Layer 2 of a small transformer language model trained on English Wikipedia (23 layers, counted from 0, width 64). Numbers have three digits each and are written without spaces.
In attention head 0, each number of a token's query or key is one row of weights dot the token's vector x plus its bias. A token spreads its attention over itself and the tokens before it by the softmax of 0.177 times query dot key.
The model reads these tokens: "Tom" "s" "k " "|" "\n" "| " "U" "ral " "S" "ver" "d" "lov" "s" "k " "Obl" "ast " "| " "Y" "ek" "ater" "in" "burg " "|" "\n" "| " "Vol" "g" "ar " "A" "str" "akh" "an "

Query weights of the head. A number n stands for (n - 500) times 0.0012.
q0 (bias -0.025): 559491426295406438473465403420546542447547524512526512531543533544504571469611460494588545576408480452576446511617477507458460395560482477505493499421601502539538493505565451565510455458511661
q1 (bias -0.144): 414483698642537507611432616601407520482712401478383324603415665574422452718468517505514402436310567579748411516538507205447359336577456370509577666597595448510626541641465661332637597419477487
q2 (bias -0.128): 382455469507539509599563502513332476490689381452474438471360610504367397624541454437514529433401491473613430603568426219538443324486533494504557660472528454568480637676555606417554583458465508
q3 (bias 0.066): 481529562500550581571634431535417495673466538471475586428510470474552509520373438475453449484579422551510609492525562527594450558370484494487504517443337376463476411465442469559469532531450544
q4 (bias 0.112): 447397536528405672545524316414516335509470431510317537295550507473566584365509488502405527577611458485579675511679735626409439659382636486418429483666500324474445441432390431447545561428541538
q5 (bias 0.005): 418510528621494309443428436617518948411421603598439398814443578556590576464511444527594435538510459547531534360406544561522531493607543253576435585637511457438536409430431453460491502547527434
q6 (bias 0.082): 545547440475460585412495487459629368484355506523531659393613401478545515326501560559508490445713478450330553520398498695534567625348468559514446301403456420478476481363576459546416442541539490
q7 (bias -0.043): 574331462467484437507390532494629359389611544581625601305488458532394537485670540490601517492439464375495524564457435498387556538610435604489565419434541506633467484462645546584502614451483405
q8 (bias 0.114): 555614501494492594477498514431556392475372532472538672469625414440528555276434554553505533560610456407436568480504552699469510612380511545488456351510569416412557451367477489557424442470585508
q9 (bias -0.113): 406413482570570338515432625612578480404632442475504492618478627495318486445535510438670522423393573495442564594482514406581635390604376468528413425408572582581560457509622578480509506438515533
q10 (bias 0.114): 596566457409569565532487293503563495659453596443616534410572345511550605382459505585444442589525617433585378350558344524616314498346581433497591516478400483471573572491414393586419604510474348
q11 (bias 0.029): 566445431454501639561558539551498168630523579525647710192516444450498576509524409488490518477457465565480526537536492447537537576468423565485482373420432411537469457533678449562550549511368561
q12 (bias -0.040): 568480327589490491496465523517414468548516561486540537410501410540552450493472548581492434684457455547507469598515495491516539498424332587505533473354456515467519569568609491524532497460489572
q13 (bias 0.007): 474432692460556659571537541413473094478510519431508621188512542487424436593541658616440536416543551439517449440559524486301373536410543721441658424536623529514534578543524551565419615467490315
q14 (bias 0.011): 619464400595493634296542404535419393504393515491471560515481396449645551438490500405397511358506454606510619615500510585515566584446439615519451467344457381530409468491464448523568475514547619
q15 (bias 0.018): 539470438495521638431488528497578332429522527548372580369515534455561543517535516473521543448449432432480646544600586529471524535561481579443493482475552449529461487472544506481498563512531515
q16 (bias 0.069): 555521467195529692441528531515608478419498598461460515576458508555544607389506463530510596422403467520498552491591573505365365586424454347402516546504518502496502425394443488518488509538500549
q17 (bias -0.011): 411541522489564469483463453440477506355501339547418427652536605520516383515448559554532502449523549517529482409538511500576513437587676467499521529640630607482489546505415532422461521451579481
q18 (bias -0.032): 541476540615584275393425493670562800482573488486696341750441584547471544435453497601553452490389603569623440248360439463631526360630480347536477522546592611415544411509506514452458529534433362
q19 (bias -0.003): 488490511529547728558502489494552043473682511435471620115457468545498434411470524506461499527554509415586513654631637469409473616382556504511442356472508397482505464505565705500521622331502493
q20 (bias 0.100): 433511450637422520547458630501513623537498517510424453688550406562592601532339391516394533421581521580351662482429633600459504560459402432603429506535444490447520377359311422486539534486582365
q21 (bias -0.157): 454392478642615318439519610612451713284655398395567325702436677544428365487454605584534448461427493490642336478469488336609674454585458539445537666433576581463571579562519558413427597532536524
q22 (bias 0.150): 628613448374434598366415531423588386454230605502615605457711371432581489378526492517530509528787503425331531570475437754550581638367490524577455235414498539466491365364577460616355381597582421
q23 (bias 0.012): 343488425490522455591661389544451615479517456462446382486504575561559327367444528503448378663620411533664454499609675505587508597467578390504503561569509421444558363510466544466477533450519603
q24 (bias -0.078): 494392582483446526483447535474444477481563444552518493456457567446434419654607487390560559388402385543479484673563436442408539488512452557513537542477577522571462460585595418426617447488503567
q25 (bias -0.017): 489532528377505385453509333470395612649530488487605479491501521442493400537484490392576458689490530504577351478464377425657413492460617522550482654516408432539428597634515470545544432562455600
q26 (bias -0.058): 511490575411457518311517471532543518549417463529401475632537517516533454408449555397471496499469586607534618506577602550522410521433564404523434442501641480431548446467501451406619483450490523
q27 (bias -0.062): 514368464518540424511423513457395435372575379584503510407577560468444452548565531513564470496447628418568427531558530427472495535640519582392590543397580551622463543604591614547479554415560508
q28 (bias 0.110): 465452546573486535537610565512480421540459514450498638487560397480541650426401458550398488494538496493420575351477576624552630597463441479471468415501355503477484367377481488608438485582523426
q29 (bias -0.005): 463527517436500472344483537404458555424419428567410468647531601390479379371461532416537494551409528438467537390528545460472431579470607473432549561367494559482484552478527472425491425517515703
q30 (bias 0.027): 429445499458535467499525543516548499663509552478491531564483395555462489380492507511534423644528676548536562518465484457542574480474460427529374463439501556426549473569548530486496498429468340
q31 (bias -0.106): 439486563635451392400399554568488739349657405485582273710387716483491483517504599499584377541473651474702293435476552363449462394620619405513583611603667582427656517555489645342484566390432421

Key weights of the head. A number n stands for (n - 500) times 0.00092.
k0 (bias -0.047): 478543674558375618416438621606497376502541316542470622436472495567500538533419581591354620448450566582412441452359389592265312639448345576378399489610402495476607434383488494593490607563414368
k1 (bias -0.126): 632615578372868735564407449272578289443427363632610774023607336407362406291635588431205558572404654405229522526673527557496522528455758636330553450526324669655534705559576484531434480252425353
k2 (bias -0.098): 356701647589783688505494417381373338527524380595530695078631326499474411403514582465358395704588607493266435459570441523346443473424670512348580465706336589476496497472547432619558542309479358
k3 (bias 0.144): 452497454474596340445536500660433609562579507389431294704410496522533395543537399465665555614492397544528540401456498479378525551393468528583364466340582534540456602580452529393590454575526602
k4 (bias 0.138): 612606267703496316388550260665584475493730506453496510653223345466657529790450419512564541328502485382530331491369512488542426643653431504542475601625699558446504715590655530470489493606469553
k5 (bias -0.030): 807191438321333335503482530363696446498657551401620327776442527391309501651538509526604488352416396385607648730398520186627509600361521671412716497260840441546616482341306513660581387519644802
k6 (bias 0.011): 485385264560377269511646334507538711592470594376456377780467622383590493624522421580644525516390331481608474435391501543546579395678357358578614509481616467385508409543434256403497413644460589
k7 (bias -0.021): 463721606638592585595578569405577403421228369373288730376552513360525618396472611619338421479529559486460374664659430673398507401457514486458460290532506439498586473439531450481410546545543361
k8 (bias 0.049): 585408359520406228413605407732601637522499579510414350763352558381486532664505329653683459486483357567597528445378533527552606521606383393544356480429631547450492576548488465397488443629543547
k9 (bias -0.197): 460670455566501478559462424506559356368528496511522769302631481229488539410611771543387454611701478393374597616503311576252497356451556438384617341563532540491654472509298585467559556522559456
k10 (bias -0.003): 486494475419384485475449558697235562583240556465336312628386425599536455743380434466416514682557432658538606456493575664292509581374371765625248598348613442378502530469585400503520441482601547
k11 (bias 0.012): 236667502515496571394693444467456517449400311319315471502601518600573508588530507531373562614445544558465376480498351802026301298419387514527504417493493567463565553549492411367464517506393278
k12 (bias -0.161): 353540577498444667436519596519477504466376499473400445648471369502521565330513557347478555472456566424444595503577490665225497301628398601447407367645484330545559447408484536487579536494549380
k13 (bias 0.089): 575763366553641481649698507332528659453248489548400669269478562460584489383360244565385436637520663610408374406689551744675588498673513467569399406524315461368420695559672460461358404425458208
k14 (bias 0.091): 344601546413534384526452531655448557512509507468496402592354460730466487489637650442669430524550533739432358433454445504441574478631518591686503463596532404556281523546549507403445546541529477
k15 (bias 0.070): 423566496638547423594587390509515410410479411487553603466510414591487536606633573570444523457661559485440307415474302623480400496506552518484509455657433546458577593507588479372431478502560406
k16 (bias 0.029): 552331555498526300313505660692462412397321270477556473478536433465472461693485489575563574436573459660368478455425428642562179575513471733464517638241440625481556552496578607539480575574395484
k17 (bias 0.013): 550559538689470532448388290384589515478639657549623551298484483429448488559489467492533319422558478430592524441392574361742585633506671376467470686653504524495507463500576412458436491488533482
k18 (bias -0.149): 501427454436272637529374554447677426322402551473486360525565395287421506460516677588587490604610525511526859678693494411251587540364460618324495320217628392599518470383434568410504431550720546
k19 (bias 0.025): 440785368696680526436760178582640458429411370564319616336439264171692601585463379588374342689503541363557433445644532718270393582692379460455461569739384530380459660538610478477575567595315354
k20 (bias 0.025): 581230553437332356555336615746432705418567617456546215708449577455574490575679420369587402351410471594652583738500519364647657444502653474544644429338520499546480581660326555542475507348317555
k21 (bias -0.084): 473698475541536560586413376375683301513562534641478619189559432366342473450709592572611449500546639529377634566731446451528765316456627415337329324552629349559592468312444601342596416603690426
k22 (bias 0.111): 496333410508290228561702430681613828418515733309366282956393724465637674567277457602837463483441356403648332393376656640559476519642322416572491295493683455376508360452406508344500537598443600
k23 (bias -0.052): 602656398633599468254535252696582451591720544520434526729313279331365553562454426453799476435441458299524548461542536433450601593435587431529378559589643524426511549439502558486621420730485714
k24 (bias -0.033): 460584629528696601524500475421524450479559407458686690285534513647492595265527759456433564464517589408365231494490425500433367424502515498434620434651315564464530618403427545488439598369490427
k25 (bias -0.026): 420559542536623591421434500512359409672546419572367346603477406773595532530341619462422697469514348481465512389463533474261393470317348539547481685610587455486506449473638455476580498508572470
k26 (bias 0.043): 477466528455488363381438294639459385462607546556639441460354477599483523569588695406560478444443458466497458469381460387456345676664420453463595667579494631490503561642466409480487605607414602
k27 (bias -0.042): 428739675677557696651442468428645421355524409571401708262507418476503527334450521497260532465570557515399499567518418629399545521469506400503402393623492419480559539391613585318550533588571353
k28 (bias -0.045): 490492417493311221564485538563640694552429574450450239698437542416502430712601385494688535498454390756515581554556502478514566436387466488545436326226710465439410571591422483360443325560439600
k29 (bias 0.134): 534372551509501397379617259647643349563704579532630456452588530584460446480518446486619643289579561469429488405368569480670423449518437440520426812538491628543497490445482568405471598647409496
k30 (bias -0.146): 523550504492368489334465358567411400461381606646583351446450364347582569680562621439457450629436468501521652624498458516286446510454459427548548472420658506447417506576411465574566539557381649
k31 (bias -0.026): 750472436517574603631463366353909256310525544637445641332472304224372488415480732681355528445501569191349740608582546415493611630560476537330410355493557495460647601255432651591539347565632387

The vector x that enters this layer's attention at each token. A number n stands for (n - 500) times 0.0059.
0 "Tom": 606431499455290465476537418467510333573668521515486572622471410397377440551739581465394498521448489516245607591328532678384451518331481470605472466584606514781605445537692311542530515401482599
1 "s": 517495516461422462354312486421519392496522407436548510548419406328434433557715565458521492556524550527367676620416401667375513579324565570806438567486482577612454503594738386534502555440525427
2 "k ": 569438547464445590573264461349432426558563592544597470430404318476383503445645312398581506420523557513321562482524492757646492577358645634518420505519553478749459498454624480536510474374408637
3 "|": 648606357519490454440491532502539328503373648441637611542506361362408279576628734486549571388422627539289518603452499718305463442372418548544574433486537586542587445422610551492311559476402483
4 "\n": 573395551435304408510342552426545250443445509373642596603573580440229510449575568651499490470568431512541497534509505820439507586338418635562502347452534486601544351369684571510373579484541612
5 "| ": 671582481469442464488340463512603352468670523375559671536517490347362495462635584535551535435328577476223425549533501950431480531451518563440513351481542529638515527531548578506468567374264523
6 "U": 562381490418530489507397532431551344522396410542543755547690384466298437390658481394386503512471349495390527384518588646650450464348415547727550498540554511430526527748368529734497616331482578
7 "ral ": 546440516489529590584244473369515325593548517530425535418427361641400408300487406569459621458477590450451436519481472816567486544327501606497446518450616491448472606351437511689551591626556560
8 "S": 521480581416485420440555469493568407467495443451617529484775277435394258497727533395462468595503497559352537548471512731386491576277500538735501487486585537448508556756393457542565453341493451
9 "ver": 420637498462532536515282497386355355531424554537467618445517567424133384274655490423309500481573394523450661553500481574732520561511451543748557514538431503481484505523707461699539518372582491
10 "d": 529477498475559434533280490425501262461482333535422429413505497364630571493606447399391544467582692583368688459495411527679519621423441544916485543436516490657410504549640564595376505459544483
11 "lov": 413575513437498545550467553340392220575388812658469491392414397593508472554595562328506473553543557579250609356735463474412514396387583484637460411546435538573534429494620551526517412579542470
12 "s": 450536483468518435344339499389514412488440356438536478406477427361512460571696564460534485571626595545390645612522387682397515563352591530815453579454438564534439512623651427516512557474538356
13 "k ": 525465539479534589582302467320404468565500555583575436337446347523428537450599277403610496414591594541310515455615496781659496564375674603498426496503525439685467519441549514535495460433424581
14 "Obl": 458521585576380407569534482427511410561404629456537395364541623570712473320801476373201520558466743498371631552617492493430500522406478560506436543539408645501523566398440326637549459552370489
15 "ast ": 627326603469431606593388482370516469564476566549598414341604638457330342444562410644491500492428580438361550576634448743516523579345576564442443587446537512617472520363594294633578380489491433
16 "| ": 647611498480543458504346456489560378471640484378567652448539517387460488415629538578539543444326606483205384555637484967458502528453529554470498399455517520485548528545469564495496552463232458
17 "Y": 575444571451511419548565461374524290488487313622493627512652381444613511538588487395472418511529472559215625436655621628531468468382485436769545579488590403704517374705545491573487362489426485
18 "ek": 502551512518586543547363505235336373607404592663451501438386508543498476427599479446539458467612436540283632418672538609496507436411509382708589422496559414660530382540696444560568519579404502
19 "ater": 460456443449505480561323546272427183542234601667478772485514775563348545508513611403558462525496507448508578504493488574475497608408479410638508435550459613424476469492647376687501463518401605
20 "in": 362514406464433487526366543336480311556377482408605706516464502556349385465678598345467554530607536513435567469553402727472552485373533568747495523480492663354387486587527407442569597359522510
21 "burg ": 539439504484600550604321502371433481594479497495506449395355381663367499377481408485529573617443531497321489594720575785435421515358554679368433468490544546524567574428325524585561399528528499
22 "|": 606660337536563425450548538500507344493308637443615608466551400388457302580584727527562574395479646545304485592508497759308468432408425520515592428459507562471612431399564544489307550534399425
23 "\n": 545408548430338375526404555408526308428416501388650617529618607476287537420529550704514504465589460518546453526596509833440510589366413594560504365434493469499589320352617550515358574545569555
24 "| ": 633619492480547453509375457493555401473626483384561664427547520389468495411613534582552538454342603485209366547638478974457502534462535544466499396453510515478552527551474570489493549469222446
25 "Vol": 396579469439486506509495437492640341459488480426523613404710448549552284389680510368403558583641582555508492435271452636490499741325380436614544370545474561395472739641402515626500527360463542
26 "g": 560455392559583488543388512386423478535448470620478497315547372385586407430550526536392549437676578611302677499642461486601491467378425417952485566474452464657401447529588527461503529557514446
27 "ar ": 549459426437458524650424434336550375597628408449550467294500365649378363441528401524443580498550504469390515395473486842529544620410646564556492586499451522480414565465413459545585494507465606
28 "A": 396446616485464407504446463436587370483465282524553681513785449440519380420661524477515437584605385533389541525457517750500502546302448473778473520453561441448473558755476456572565449300532493
29 "str": 279530398459588504550428521502492419488407470589440519410611495415754302489588518526407533492619613573442737605617336562465483626464413523684415472414434634717478528413631562446450314412580386
30 "akh": 355426474513505547550491500306508349636442496564583663435467526614507500459712447453444539560607400506355578394510527578514433437297574386642437351563495578435590560726461495611551415436552387
31 "an ": 500432474321544462546473450525497526551572480410547579447481389593454481597569478617306572488525542428253508389657471870474516604444553582483488577381528588727407486583542511317450321615459549

Token 4 "\n".
Which token does it look at most, and with what share of its attention? 4 "\n", with about 40%

Token 16 "| ".
To which token does it give the most attention? 4 "\n"

Token 19 "ater".
To which token does it give the most attention? 16 "| "

Token 5 "| ".
To which token does it give the most attention? 4 "\n"

Token 10 "d".
Which token does it look at most, and with what share of its attention? 8 "S", with about 10%

Token 7 "ral ".
Which token does it look at most, and with what share of its attention? 1 "s", with about 20%

Token 14 "Obl".
To which token does it give the most attention? 1 "s"

Token 11 "lov".
To which token does it give the most attention? 8 "S"

Token 29 "str".
Which token does it look at most, and with what share of its attention? 28 "A", with about 10%

Token 12 "s".
Which token does it look at most, and with what share of its attention? 4 "\n", with about 10%

Token 23 "\n".
To which token does it give the most attention? 23 "\n"

Token 20 "in".
To which token does it give the most attention? 20 "in"

Token 22 "|".
To which token does it give the most attention? 4 "\n"